Layer 9 of a small transformer language model trained on English Wikipedia (16 layers, counted from 0, width 128).
A neuron's activation on a vector x is GELU(weights . x + bias), where the dot is the dot product.

Input weights of the MLP neurons that the questions are about. A number n stands for (n - 500) times 0.00085.
n19 (bias -0.049): 421 444 532 555 414 311 423 375 478 553 712 577 382 497 698 362 684 623 403 666 382 621 441 545 500 596 294 541 476 409 370 548 416 531 548 721 682 449 560 419 534 568 403 795 574 231 448 500 445 252 594 374 712 464 302 388 548 364 594 467 468 596 423 487 465 436 402 592 268 473 465 332 427 593 562 271 598 710 676 487 557 331 458 519 459 649 592 690 320 565 351 483 790 412 635 602 510 560 590 408 550 362 461 435 442 479 477 459 620 503 486 569 562 510 568 437 547 740 400 489 411 448 461 302 630 410 375 594
n26 (bias -0.068): 512 532 352 236 418 512 374 403 345 543 557 487 583 534 699 445 191 445 433 508 517 571 378 280 264 496 500 547 528 473 560 457 207 622 538 747 547 380 492 686 582 518 538 551 372 129 492 407 831 575 538 549 182 467 496 576 636 488 540 533 609 637 307 500 500 540 580 573 857 627 386 568 592 459 379 601 674 630 471 376 488 504 413 559 310 599 521 624 504 640 496 500 807 371 446 504 589 573 459 383 630 375 616 682 595 559 400 415 681 417 711 447 516 488 529 408 451 492 395 388 481 244 548 591 887 409 473 879
n58 (bias -0.064): 558 534 563 454 754 174 488 515 378 500 391 766 693 488 483 504 457 527 584 540 445 585 584 358 522 423 513 727 326 553 679 335 224 664 734 754 392 351 560 569 421 328 573 504 321 568 613 371 357 350 399 580 466 707 682 576 702 677 449 496 549 221 312 423 440 500 374 221 249 716 324 609 390 470 463 563 769 978 409 300 453 371 461 461 661 723 692 410 586 684 387 487 726 564 522 640 410 526 335 466 513 240 520 605 513 404 421 455 512 346 421 348 698 559 500 407 431 408 448 518 640 604 508 614 754 295 533 335
n62 (bias -0.048): 500 586 367 469 652 450 589 510 460 539 570 508 546 478 583 412 547 703 338 418 490 366 216 515 627 496 382 272 733 464 371 662 410 531 356 459 591 524 382 720 584 213 389 660 445 500 408 394 500 511 463 574 375 633 284 306 863 651 539 436 745 313 455 630 328 486 466 269 523 580 462 678 566 472 454 263 581 555 388 342 457 471 546 461 591 746 761 541 466 403 777 508 446 775 423 508 496 583 424 629 702 496 384 480 664 706 540 346 423 514 375 566 442 558 635 151 581 424 453 391 443 446 609 708 664 542 549 519
n75 (bias -0.077): 496 559 348 483 706 454 371 526 629 546 468 671 481 456 492 450 469 303 400 256 409 637 450 496 314 203 436 891 630 542 394 374 284 712 669 526 463 348 556 496 521 399 500 492 475 567 702 521 376 294 480 333 623 718 491 618 639 287 400 595 490 628 527 608 428 618 559 360 395 638 583 706 450 616 414 434 609 410 504 619 398 592 450 589 737 612 840 484 565 721 517 277 421 508 771 698 524 257 556 830 436 531 339 543 305 636 667 451 595 122 304 504 492 567 599 529 472 319 457 570 790 628 424 496 383 193 667 630
n110 (bias -0.043): 745 466 610 515 494 448 535 543 233 541 474 322 583 625 615 689 262 451 506 359 526 554 440 315 484 515 333 406 473 531 576 606 608 461 561 567 494 654 526 534 569 612 552 613 445 500 387 469 602 467 645 371 414 591 500 400 509 382 560 491 515 250 513 352 610 522 691 509 582 466 431 711 451 578 539 446 588 657 431 552 648 615 603 785 426 458 487 497 468 534 446 418 410 365 547 558 535 491 478 500 506 487 480 726 534 509 373 535 508 619 484 420 524 412 463 488 486 458 269 459 340 581 555 630 544 581 441 473
n115 (bias -0.057): 504 642 329 539 603 334 545 235 456 539 401 655 562 555 342 507 394 423 471 203 438 455 425 415 451 471 339 519 489 603 500 458 436 678 546 515 592 496 599 660 404 463 321 546 540 616 436 493 689 496 607 664 646 306 560 612 542 482 847 463 494 504 621 328 576 539 377 562 670 749 475 450 662 574 585 409 624 548 326 428 526 530 454 477 525 471 341 367 584 733 493 392 369 536 579 504 490 650 293 678 416 568 412 500 344 355 660 346 383 366 485 592 550 604 489 302 538 397 690 504 395 447 312 582 441 240 709 669
n157 (bias -0.052): 351 475 630 573 617 518 439 418 367 350 357 493 621 698 370 545 704 545 409 385 436 459 392 313 400 457 236 545 423 535 631 380 585 441 463 655 690 424 290 329 507 360 480 689 659 474 497 700 352 469 416 517 362 314 633 651 609 493 650 602 690 448 422 564 412 455 377 660 574 530 715 447 437 536 348 556 672 500 684 424 400 349 590 539 374 493 478 391 452 584 698 574 330 297 478 623 473 611 417 475 550 474 510 223 272 427 467 490 643 481 496 745 570 640 600 553 500 624 504 609 438 607 553 462 623 552 534 570
n162 (bias -0.027): 487 516 652 316 513 394 454 701 375 314 454 460 582 583 625 414 556 534 443 452 436 675 535 178 659 364 487 558 385 301 506 472 426 506 548 598 569 483 643 383 462 292 488 635 597 603 301 559 433 481 359 442 545 563 635 481 603 385 490 629 505 390 568 386 232 561 508 665 613 400 364 531 487 375 368 510 543 555 411 379 637 534 497 612 566 583 406 522 584 550 449 567 614 468 383 706 575 431 622 461 516 396 575 773 579 500 476 447 529 555 550 639 484 522 631 471 689 569 575 517 622 658 372 443 520 506 587 609
n234 (bias -0.091): 371 456 780 595 552 469 295 335 469 654 313 779 472 592 551 362 201 252 604 347 296 757 699 599 172 730 687 697 483 566 465 513 665 599 528 298 341 618 537 544 586 439 379 431 513 341 474 646 601 311 563 363 628 618 853 334 687 191 361 532 515 577 422 366 386 611 557 496 307 587 379 337 636 460 564 532 801 589 397 380 656 367 360 472 428 179 505 547 623 456 387 539 427 549 459 482 479 398 500 676 518 445 348 627 297 603 670 708 377 309 554 739 504 526 433 465 379 517 624 527 526 323 377 83 541 500 614 688
n267 (bias -0.047): 443 660 551 466 622 491 553 526 438 456 651 539 566 704 500 563 644 466 437 360 415 536 486 540 564 646 344 540 483 587 430 506 430 534 669 451 568 491 530 512 446 396 448 489 393 352 477 397 245 358 511 404 558 452 497 433 537 511 411 578 598 560 381 467 555 345 611 261 341 448 569 386 578 627 367 503 434 641 473 604 582 406 413 465 508 580 634 581 590 524 651 497 571 337 545 529 631 362 485 445 371 464 421 668 378 634 433 553 620 442 389 435 431 497 565 419 459 387 635 542 601 369 581 428 661 283 494 520
n280 (bias -0.055): 440 555 430 557 353 377 510 271 619 809 432 586 618 513 363 348 563 405 249 532 311 586 679 436 532 528 333 730 507 532 462 374 618 588 486 453 286 581 519 521 557 465 529 460 592 584 423 472 626 658 692 597 407 553 489 568 586 592 578 581 486 420 651 516 421 410 646 369 308 541 635 318 264 549 503 597 582 559 591 597 545 357 562 528 550 547 486 381 493 620 537 459 392 559 504 589 569 646 402 538 483 536 686 249 542 433 630 517 556 258 486 523 629 425 490 329 545 487 621 422 590 557 661 554 504 271 480 282
n406 (bias -0.069): 477 465 556 423 401 509 326 598 524 628 533 374 704 596 677 409 444 506 206 540 522 382 548 381 427 331 456 460 583 541 517 324 563 537 521 509 599 530 426 579 390 452 596 503 630 497 531 701 645 438 687 475 526 640 536 555 391 526 583 640 467 506 548 486 448 458 342 581 289 488 440 641 379 488 565 724 464 447 544 530 447 506 458 598 592 660 497 489 575 633 551 506 398 541 641 569 670 409 562 462 488 281 535 560 574 508 441 520 544 395 479 584 369 666 518 494 489 556 465 318 536 506 440 420 414 520 553 532
n414 (bias -0.072): 500 308 794 659 450 407 488 538 539 500 388 836 627 528 368 479 602 405 513 504 324 473 358 496 629 598 560 541 661 560 287 529 283 542 657 500 413 194 283 337 583 707 512 972 670 238 529 461 616 508 605 283 675 715 651 504 652 517 437 491 528 554 527 415 551 535 722 295 339 606 487 563 568 400 566 447 861 852 530 592 530 655 427 586 212 475 527 652 393 406 450 479 492 491 707 665 451 530 535 658 651 320 401 706 469 671 449 697 366 339 338 376 299 458 535 394 424 554 633 311 566 667 403 487 339 630 541 623
n417 (bias -0.026): 510 448 584 522 538 584 447 366 364 710 669 785 512 540 503 548 335 573 542 527 596 544 323 446 257 704 464 556 409 557 614 532 486 327 524 677 315 581 512 434 334 551 506 621 380 583 500 727 285 529 485 482 556 426 446 490 497 584 461 554 551 475 527 630 507 745 418 461 467 564 458 549 682 613 646 497 635 378 543 567 655 568 607 731 655 384 486 550 339 443 426 383 612 536 490 445 648 477 500 543 464 372 406 534 520 513 449 645 403 394 305 463 754 438 493 614 494 350 444 480 449 542 422 494 467 465 456 260
n510 (bias -0.045): 579 504 454 597 638 576 562 585 578 385 662 742 452 399 730 549 447 524 274 327 434 544 650 478 484 289 434 293 557 408 378 533 504 519 686 464 466 567 478 366 437 388 504 414 588 257 690 619 500 672 623 475 289 591 838 420 555 247 632 453 390 448 528 438 435 352 633 316 527 628 414 382 553 500 519 632 373 481 492 428 612 480 576 609 770 707 324 529 415 395 662 485 609 439 607 656 743 357 481 178 632 638 329 665 504 825 567 445 314 400 539 428 492 519 578 606 489 593 693 524 692 425 489 526 324 399 449 595
n597 (bias -0.045): 672 522 466 644 475 409 434 370 575 439 603 614 497 566 465 478 278 302 413 415 292 672 615 357 427 574 507 551 555 518 606 507 271 432 558 554 379 575 497 471 232 470 413 504 566 383 625 607 420 579 510 510 496 398 588 372 362 482 435 301 624 346 665 323 518 460 513 610 500 732 478 430 427 690 343 531 633 456 653 356 589 756 550 497 390 587 382 599 408 423 554 602 360 276 875 711 518 426 545 518 526 591 527 511 661 239 433 704 553 550 451 582 381 391 533 551 472 596 607 625 744 600 202 363 564 317 479 602

Each question shows a token from some text and the vector x that enters the MLP there. A number n stands for (n - 500) times 0.013.

"uch": 546 420 389 460 492 654 429 763 505 532 531 560 428 417 564 567 511 517 443 378 803 466 624 549 307 446 563 359 477 581 474 516 427 393 591 527 541 576 497 444 459 478 673 394 464 496 562 547 370 528 620 516 510 492 543 525 316 464 447 335 385 569 516 532 518 417 506 427 423 238 449 591 613 556 423 372 540 460 517 516 561 639 440 465 535 591 496 461 438 360 531 491 403 522 451 509 472 432 494 501 497 658 466 488 544 400 559 399 482 561 485 500 559 382 499 629 566 410 417 619 575 646 399 542 545 694 514 570
The two highest activations, in order: n510, n417

" Col": 419 441 466 558 387 481 588 686 612 475 433 461 444 365 389 533 527 692 523 539 739 376 648 528 532 680 567 365 466 620 382 619 514 463 614 538 487 436 442 339 578 579 623 563 411 531 617 543 615 444 661 540 529 531 491 370 569 535 300 502 452 451 409 450 466 483 553 402 379 199 475 582 624 477 473 459 448 473 405 540 597 561 359 294 514 545 479 467 448 406 548 603 469 514 466 534 446 566 469 621 516 382 551 580 456 491 458 485 491 570 568 511 398 486 620 570 570 425 418 434 589 486 519 457 467 488 516 568
Which neuron lights up most? n414

"es": 480 574 444 527 438 529 474 749 396 372 520 391 509 286 409 463 523 639 518 438 732 584 558 460 492 401 601 529 609 572 521 500 559 406 516 554 603 555 527 462 449 500 585 475 505 550 587 509 478 491 573 571 591 365 414 577 385 465 363 533 361 527 482 519 540 347 540 485 454 78 547 459 494 522 477 547 394 451 444 534 512 501 524 496 492 495 483 446 502 437 511 487 571 526 328 433 474 441 550 501 578 574 555 558 457 498 580 475 602 647 558 566 558 467 405 428 524 394 463 662 575 532 478 417 592 551 580 387
Which neuron fires most, and how strongly? n162, at about 0.66

" L.": 592 522 388 531 371 538 471 700 468 507 594 497 481 360 491 513 414 556 592 488 779 481 535 602 332 527 590 453 476 682 534 572 443 341 468 583 464 441 528 385 481 588 612 482 458 550 526 667 434 517 652 434 510 452 423 466 339 477 462 480 539 488 535 569 520 468 528 607 452 140 505 555 486 576 548 336 598 504 576 495 488 654 490 513 495 489 449 433 489 335 515 549 450 601 445 447 412 500 611 395 419 485 466 535 470 414 430 499 631 585 424 499 449 401 553 566 543 497 338 567 567 488 417 452 526 587 542 472
The three highest activations, in order: n417, n110, n597

"gress": 544 384 532 515 310 539 537 692 425 443 425 305 493 433 547 485 466 564 408 467 788 551 586 480 459 550 558 571 429 585 616 567 614 514 499 463 488 489 566 452 612 594 496 464 400 526 436 555 459 487 661 544 579 597 490 454 449 544 453 536 529 475 454 544 449 431 476 468 468 159 461 308 556 397 482 510 433 394 439 509 567 576 366 504 433 436 392 304 479 540 526 726 486 468 342 507 646 502 489 532 445 485 581 487 612 504 503 546 537 595 659 561 512 370 298 472 551 428 490 476 586 592 620 470 508 571 598 509
The two highest activations, in order: n162, n110

"E": 540 476 453 393 426 490 562 731 498 443 614 537 288 520 472 604 569 565 516 430 749 478 515 533 570 515 581 422 553 706 526 481 573 479 522 560 527 483 451 576 513 591 597 624 405 516 517 494 471 413 643 562 584 576 493 612 413 486 351 541 433 484 438 513 572 491 493 340 356 141 539 588 632 465 500 321 555 553 472 591 531 532 370 379 506 497 482 420 520 457 490 512 455 604 536 456 385 379 464 544 574 497 469 593 510 463 405 583 518 503 427 448 427 476 442 566 510 524 486 429 430 453 451 426 482 579 545 525
Which neuron fires most, and how strongly? n414, at about 2.1

"The": 576 493 440 458 472 490 543 734 454 446 522 534 436 392 540 606 562 429 484 529 769 450 556 438 501 445 640 446 415 834 523 596 553 517 482 586 523 397 483 576 511 468 593 539 530 522 523 484 513 566 699 492 570 551 543 463 380 489 409 504 376 478 472 413 512 459 446 439 411 232 543 454 552 423 411 419 552 460 511 479 411 521 373 438 528 484 521 369 586 548 584 557 413 530 543 408 349 436 560 485 539 517 589 455 487 450 373 540 687 536 435 589 476 561 419 529 548 510 527 426 440 441 424 484 496 547 520 494
Which neuron fires most, and how strongly? n406, at about 1.2

" E": 425 427 470 441 392 443 589 729 522 478 578 549 352 455 427 500 510 673 486 434 802 475 556 635 445 584 635 417 453 684 525 579 472 436 546 552 552 435 475 436 534 521 649 528 399 561 547 496 530 440 628 492 532 570 523 544 401 564 340 463 468 499 429 523 526 428 553 438 408 150 503 653 610 549 416 377 529 532 430 572 502 559 340 328 523 623 520 435 452 440 528 383 532 597 616 417 437 442 416 602 522 487 510 583 524 445 490 581 497 531 461 509 408 417 487 526 504 472 422 513 498 517 483 419 485 516 580 498
Which neuron lights up most? n414

" |": 499 475 407 526 382 454 525 538 516 479 488 464 410 401 420 558 515 532 501 534 822 403 545 477 557 608 459 491 453 800 507 550 581 548 530 509 551 571 480 519 542 472 545 488 467 454 478 519 520 494 654 490 522 508 469 431 419 535 429 578 426 400 445 555 564 429 487 472 304 127 449 499 513 539 452 504 549 465 464 597 553 586 519 339 572 501 401 387 525 586 547 472 500 612 522 386 448 471 476 562 481 524 564 479 535 516 418 509 758 575 475 435 473 533 467 484 474 410 507 392 465 551 518 600 406 582 540 444
The three highest activations, in order: n406, n110, n280

"A": 563 436 481 467 446 452 557 727 477 458 606 457 328 541 473 600 548 566 590 441 775 556 338 504 490 509 528 377 529 719 551 546 614 476 488 570 481 429 473 618 550 586 566 550 408 484 529 465 514 548 640 566 564 549 502 499 398 428 372 520 403 474 424 525 458 479 489 411 438 154 590 491 576 516 529 352 511 572 424 556 389 483 369 392 525 489 540 352 546 493 563 510 418 593 502 415 339 399 514 544 590 550 535 511 552 479 349 572 539 557 440 458 437 501 445 571 512 501 610 409 452 451 508 457 540 564 597 550
The three highest activations, in order: n110, n62, n267

" and the": 459 446 378 555 399 455 509 763 512 379 545 462 476 194 432 576 471 421 549 468 678 483 397 484 460 448 562 508 482 789 409 586 470 541 510 625 558 387 534 481 589 448 601 504 569 544 551 537 398 546 599 569 644 577 539 517 393 435 298 512 364 455 426 499 516 488 412 398 416 316 513 481 512 476 435 464 578 419 551 532 349 436 439 400 538 475 471 435 672 483 645 544 476 516 531 438 494 485 619 484 557 597 539 528 581 491 399 535 698 528 424 533 503 501 505 522 567 501 480 519 545 488 461 456 481 484 499 492
Which neuron lights up most? n75

" family": 475 500 415 510 346 468 548 862 533 436 574 463 438 485 465 501 589 635 510 431 649 446 458 526 544 465 626 481 430 642 575 501 476 456 553 624 575 530 546 426 437 482 531 473 483 590 461 580 464 519 538 600 673 476 316 495 370 518 482 463 435 561 442 506 478 403 384 628 328 229 502 455 517 574 465 471 503 420 566 457 421 531 373 326 425 584 384 472 529 498 485 529 607 500 425 468 598 579 482 430 449 515 582 434 521 482 481 541 627 642 611 446 436 385 540 428 491 491 466 465 559 509 430 395 540 538 716 590
Which neuron lights up most? n19

"99": 421 487 370 486 454 498 553 597 518 509 553 538 312 403 478 488 434 539 407 465 778 481 471 371 543 636 574 416 479 861 476 520 662 469 534 572 544 526 415 482 449 531 648 436 552 519 496 598 560 625 664 540 480 465 457 484 373 600 533 512 432 520 685 446 531 481 532 437 446 261 574 488 430 546 442 440 520 458 554 454 561 538 485 326 430 491 394 418 532 509 447 419 448 571 526 369 438 518 454 605 521 556 658 530 520 308 489 504 468 465 581 467 557 456 518 585 487 448 445 439 431 509 458 587 491 446 579 544
Which neuron lights up most? n280

" d": 485 462 483 505 486 472 631 763 495 416 433 402 564 315 433 528 507 372 493 559 871 490 520 707 428 553 459 521 531 632 496 550 444 495 582 483 540 403 609 492 533 383 528 536 475 559 569 533 458 629 563 484 506 479 368 472 484 563 482 435 392 481 289 528 568 464 429 493 365 252 627 549 542 440 355 613 555 428 454 518 556 681 481 281 505 534 485 440 570 484 562 568 492 483 446 305 439 618 548 518 460 541 467 310 412 492 510 486 546 631 511 486 457 404 497 518 505 442 615 518 419 558 491 466 591 521 457 565
Which neuron lights up most? n267

" by": 486 521 374 571 381 481 529 698 502 507 592 615 385 445 425 485 483 521 542 459 664 387 554 521 487 598 463 489 576 866 479 544 439 385 453 591 515 467 446 458 534 527 700 496 457 540 651 560 481 490 578 435 487 531 425 466 418 469 437 471 378 502 415 508 495 442 573 480 440 256 473 505 464 514 412 493 536 488 431 511 630 584 451 299 582 614 499 394 595 388 462 472 426 502 495 545 509 514 462 623 447 509 575 531 496 497 420 470 708 521 437 491 487 445 531 442 447 457 500 483 553 558 476 447 483 465 575 520
Which neuron lights up most? n75

" in": 433 396 422 511 514 465 525 728 475 378 540 474 386 365 453 446 496 608 615 415 694 498 575 546 581 587 579 441 451 848 471 442 614 372 548 481 511 519 497 564 450 477 634 439 470 555 444 538 722 566 566 519 558 552 510 519 434 456 504 461 405 531 346 540 425 407 448 490 368 340 533 480 516 519 407 447 439 452 511 499 558 562 492 362 538 673 518 411 484 507 520 329 566 484 490 383 410 394 529 528 447 531 450 526 443 464 538 561 664 572 517 563 430 430 361 429 447 564 481 602 594 477 492 472 570 474 541 580
Which neuron lights up most? n267

" part": 450 532 425 430 454 448 721 699 533 435 434 353 440 404 328 477 499 409 461 472 811 475 645 523 556 523 487 434 526 661 520 602 513 595 548 447 541 488 523 530 494 332 551 463 450 487 501 470 612 519 639 589 456 480 513 522 488 625 553 472 439 499 467 448 592 438 486 477 369 236 485 397 492 379 460 657 454 477 438 506 593 602 420 247 501 546 430 444 493 484 571 562 550 542 525 488 447 515 541 628 491 545 685 332 513 474 537 489 577 571 593 554 407 366 549 598 516 509 467 462 363 592 385 395 549 468 629 496
Which neuron fires most, and how strongly? n280, at about 0.28

"–": 372 532 445 570 368 410 602 557 546 457 534 561 356 351 428 471 562 471 388 503 754 582 505 570 495 565 601 486 488 783 469 461 553 515 534 546 481 412 425 495 552 529 603 458 515 622 500 583 582 399 709 482 536 528 529 608 343 540 620 497 381 553 458 449 524 512 425 527 425 181 555 458 540 494 528 369 471 398 515 602 468 543 421 460 458 551 382 430 533 532 547 435 461 517 465 420 464 483 446 524 449 699 608 508 468 453 551 511 641 573 401 461 505 319 458 507 471 480 451 497 433 533 463 530 482 465 636 485
Which neuron lights up most? n280

" |  |": 441 440 439 481 545 442 556 616 643 535 557 530 465 432 308 553 421 598 659 419 733 390 548 451 559 631 498 518 541 748 424 555 533 498 454 587 501 605 474 423 489 543 655 526 471 509 542 552 670 434 507 447 609 507 442 452 382 467 419 483 431 507 381 528 479 363 524 435 489 216 512 424 614 491 442 465 508 444 610 509 487 519 519 304 497 599 465 426 418 471 630 502 500 482 451 451 376 487 522 492 478 515 535 525 546 471 370 412 800 591 561 517 489 475 539 509 531 519 370 423 528 489 463 505 548 415 460 534
The two highest activations, in order: n267, n19

"023": 451 552 367 582 461 509 542 609 607 537 570 482 393 346 468 539 508 527 544 489 670 363 636 382 509 574 521 435 419 880 506 466 592 466 520 592 540 470 488 454 523 506 615 442 558 469 465 591 486 539 656 548 445 478 380 583 419 545 462 458 463 498 510 496 602 413 521 513 503 217 461 525 373 438 433 507 513 492 516 526 628 571 528 223 476 497 420 468 613 571 501 525 485 481 550 398 463 513 549 590 528 583 683 567 477 335 449 377 479 516 550 503 446 453 474 487 496 548 394 458 506 460 449 567 469 401 473 462
Which neuron lights up most? n280

"aken": 468 396 523 421 530 498 527 842 544 437 436 368 582 572 423 501 434 455 596 457 770 529 574 524 522 630 445 419 504 655 610 555 618 416 477 409 547 494 425 399 459 496 464 442 424 593 431 539 580 653 652 524 536 536 453 558 287 530 533 475 436 441 438 586 540 368 438 555 519 215 480 459 481 466 449 423 489 384 549 450 560 496 546 357 480 521 411 389 549 499 516 392 478 510 312 589 409 493 524 423 423 523 458 452 586 399 412 511 562 627 540 639 494 518 485 525 577 586 518 568 507 558 491 520 527 537 590 532
The three highest activations, in order: n157, n162, n110

" cl": 423 585 443 461 491 499 578 751 464 405 426 485 469 339 495 580 519 485 466 447 923 491 622 575 409 548 576 359 569 627 418 648 422 430 604 558 500 430 571 492 492 388 563 411 455 545 503 604 544 632 533 381 548 526 618 455 382 583 411 461 459 521 359 463 467 491 464 481 316 296 640 540 566 405 415 508 518 505 460 506 627 588 403 290 446 505 496 436 527 432 511 578 468 438 467 319 450 491 464 463 477 541 505 478 416 518 619 488 434 592 538 491 502 392 482 674 486 433 693 537 537 521 501 600 488 582 566 585
The two highest activations, in order: n510, n267

" pr": 425 431 543 541 523 457 590 741 488 446 450 518 546 368 381 541 524 531 461 592 776 489 494 571 579 639 393 324 651 617 417 611 549 388 508 609 423 452 431 404 524 580 581 571 455 630 603 576 521 583 691 387 543 514 407 425 448 513 516 414 459 480 427 588 464 391 449 485 459 329 538 502 556 417 337 498 592 474 367 414 576 556 441 239 480 507 398 432 531 509 478 608 540 414 395 449 363 591 463 547 517 539 467 567 392 417 492 618 454 709 457 559 542 548 459 460 542 515 627 512 595 571 448 491 553 451 377 474
Which neuron fires most, and how strongly? n414, at about 1.1

" % | ±% |": 552 463 426 574 429 552 616 546 556 511 515 543 447 453 578 499 375 380 533 482 742 437 581 490 479 602 472 485 436 622 522 567 504 359 529 434 473 599 507 361 474 653 566 626 419 418 468 601 572 439 721 450 664 450 437 570 317 524 456 594 541 502 441 609 508 453 488 478 424 335 559 411 631 487 529 384 414 302 557 454 451 584 362 435 393 542 451 474 467 609 476 592 452 534 471 528 610 589 436 434 369 515 554 554 593 532 379 432 689 570 602 607 373 372 493 466 504 638 313 385 500 363 527 386 563 524 533 549
Which neuron lights up most? n19

"\n\n": 497 450 433 529 440 488 618 542 527 486 449 531 378 520 482 459 550 500 537 443 800 532 606 471 549 598 504 518 474 852 511 454 520 506 508 508 511 416 443 523 480 640 608 539 407 535 486 522 545 536 642 532 478 455 521 472 339 602 573 506 357 575 438 475 521 393 456 499 387 156 545 531 500 441 488 387 532 509 409 536 482 519 341 506 518 533 466 451 530 526 483 611 452 495 517 420 532 448 496 427 409 529 522 577 480 450 392 546 722 478 421 553 492 493 419 440 460 417 486 566 531 476 476 520 571 570 479 547
The three highest activations, in order: n267, n406, n110

"ighth": 535 460 404 486 553 477 553 729 436 369 389 419 492 544 544 585 542 562 405 487 801 354 669 507 518 423 562 464 403 637 464 663 557 470 500 523 574 540 445 434 440 449 511 430 689 571 446 470 506 568 595 546 432 443 516 543 306 506 498 465 378 526 425 455 674 359 497 531 396 176 507 465 514 540 434 534 546 439 451 502 429 468 384 379 506 481 436 500 479 457 638 523 435 540 501 433 484 499 484 536 579 549 584 352 505 417 630 459 604 589 486 618 513 531 478 558 520 513 454 562 465 605 509 618 495 440 635 443
The two highest activations, in order: n157, n406

"peror": 489 585 419 501 412 473 530 860 479 471 543 446 490 492 411 490 602 536 471 426 783 496 533 407 494 508 570 485 481 659 538 477 548 433 504 566 572 547 473 460 485 506 594 570 510 602 467 613 575 461 683 560 569 553 454 563 287 482 431 381 432 494 468 523 497 337 457 552 478 116 458 495 481 420 433 446 500 449 463 469 497 569 468 355 471 585 544 422 477 484 509 475 541 521 452 458 481 464 444 469 425 531 602 371 519 384 465 524 584 541 539 555 581 502 517 500 485 527 478 574 559 487 411 471 631 561 522 526
Which neuron lights up most? n406

" tw": 487 421 458 492 527 504 523 704 452 438 539 462 495 296 439 593 379 529 528 507 784 433 512 551 565 620 528 489 508 655 478 737 457 501 467 490 497 438 510 409 459 503 502 527 538 616 493 422 573 537 747 481 579 487 507 435 482 427 567 375 349 523 387 525 571 516 445 545 330 219 502 462 547 498 440 555 664 429 338 467 313 465 383 356 519 423 561 440 582 505 510 537 565 534 449 396 453 529 594 580 576 425 604 395 465 417 564 564 488 654 562 636 499 442 464 519 493 566 453 429 470 568 448 460 539 451 636 548
Which neuron lights up most? n234

" February ": 509 540 412 659 465 465 601 575 406 491 582 492 425 435 563 475 535 516 477 529 784 415 544 597 510 577 530 372 478 744 485 532 533 412 445 666 586 404 371 486 456 548 582 539 453 551 531 563 579 523 684 519 511 404 563 461 382 498 514 375 347 495 435 555 558 441 493 503 379 278 410 469 475 465 555 430 381 556 366 540 581 481 485 213 553 492 454 501 536 501 550 439 570 522 476 427 483 525 506 632 423 567 587 367 479 373 486 559 574 634 501 696 415 334 459 429 459 596 370 467 556 526 451 541 473 555 583 498
Which neuron lights up most? n19

"enty": 485 514 448 542 476 484 579 769 549 421 530 423 503 466 393 545 423 468 551 470 785 411 487 468 478 573 476 389 442 732 563 634 522 428 480 386 576 484 495 484 499 398 472 464 543 633 591 460 562 505 678 502 560 446 504 597 368 518 606 423 357 421 356 561 613 464 430 549 403 213 520 574 406 499 392 459 497 495 504 475 410 450 417 430 493 505 534 413 614 454 596 485 458 564 454 414 405 571 391 444 544 495 514 514 434 411 600 450 630 610 649 531 518 431 554 385 480 549 548 564 500 539 471 432 538 572 639 495
Which neuron lights up most? n157

" Pro": 579 390 440 446 350 454 658 699 486 484 493 469 444 406 465 642 513 688 500 521 727 394 546 489 536 572 551 548 494 689 652 547 530 412 519 453 568 438 513 434 625 428 511 481 343 584 548 424 518 438 612 538 610 592 467 441 502 573 338 553 520 448 416 565 573 406 497 439 311 149 590 572 591 448 405 400 500 415 458 494 513 561 413 429 456 613 510 388 451 534 521 624 454 515 487 510 481 501 437 584 418 450 498 620 563 452 432 524 550 587 487 498 334 455 506 507 531 440 457 383 554 570 522 582 542 485 571 493
The three highest activations, in order: n62, n267, n110

" Award": 428 465 455 559 273 484 506 657 652 519 545 401 457 355 378 505 481 669 529 480 652 527 596 389 465 570 540 572 521 734 437 506 549 565 545 535 476 417 454 430 613 526 638 470 455 516 641 546 577 510 620 581 398 486 316 454 502 442 395 460 314 485 520 558 483 443 457 488 515 172 411 505 491 524 429 462 597 402 547 475 603 419 489 341 364 559 477 406 540 508 493 728 571 482 546 436 477 588 606 528 451 474 586 483 552 341 429 361 482 505 543 509 552 459 508 486 608 536 517 458 570 555 531 549 572 493 481 574
Which neuron fires most, and how strongly? n280, at about 0.68

"ch": 466 395 436 414 411 502 499 762 469 440 439 503 433 397 550 567 558 684 440 463 793 533 576 619 511 392 582 440 494 557 446 571 460 469 546 452 481 516 493 531 455 547 633 432 543 437 484 503 362 560 566 510 570 483 455 484 311 381 370 439 297 600 473 465 544 425 489 504 372 154 533 504 622 565 479 491 593 481 409 562 528 586 415 547 498 495 351 480 427 394 602 526 502 514 449 547 539 506 405 596 547 580 534 347 504 490 594 552 499 593 577 513 713 398 488 499 499 428 502 601 553 615 503 540 548 560 518 466
Which neuron fires most, and how strongly? n510, at about 0.33

" Em": 431 464 455 436 481 431 659 756 491 460 443 500 473 365 437 522 548 543 452 564 774 349 586 570 489 657 627 553 548 636 452 599 605 465 469 557 497 424 525 416 536 556 665 469 420 538 519 545 545 437 720 507 603 700 557 329 420 549 348 453 488 400 486 461 417 398 474 527 474 236 519 523 592 501 498 456 493 481 531 457 448 523 399 320 556 552 432 464 398 412 570 535 445 590 510 491 367 439 472 436 449 565 537 579 510 426 496 615 560 592 424 495 489 387 585 590 532 410 455 535 504 577 386 396 466 575 571 474
Which neuron lights up most? n414

"\"": 522 432 425 490 316 428 512 652 545 526 538 583 399 341 370 399 481 525 434 477 815 460 539 453 451 539 484 515 635 734 541 593 622 509 480 543 518 445 416 446 569 560 597 615 559 441 568 547 559 590 626 489 568 498 424 542 318 522 515 465 470 555 432 522 471 389 517 534 442 171 544 414 432 428 514 498 530 445 635 535 605 501 409 468 470 546 447 465 509 422 505 493 549 485 427 446 356 565 538 523 534 528 688 482 516 344 438 422 728 537 468 525 464 518 393 490 506 459 513 417 504 512 493 410 529 534 496 516
Which neuron fires most, and how strongly? n19, at about 1.1

"wards": 515 410 408 482 424 470 432 724 546 468 553 345 474 375 420 416 562 640 584 551 706 464 614 419 495 633 613 590 478 594 579 416 493 448 536 536 509 484 498 523 542 589 523 527 479 432 623 483 577 603 699 635 541 409 417 491 396 348 490 445 348 441 417 554 553 400 457 513 487 152 404 470 491 460 430 460 567 516 498 467 601 528 362 372 421 542 391 446 586 601 422 624 626 523 501 420 393 500 566 470 511 514 645 547 594 389 429 412 571 554 611 537 473 420 481 382 555 562 503 475 578 460 523 489 607 445 528 596
Which neuron lights up most? n26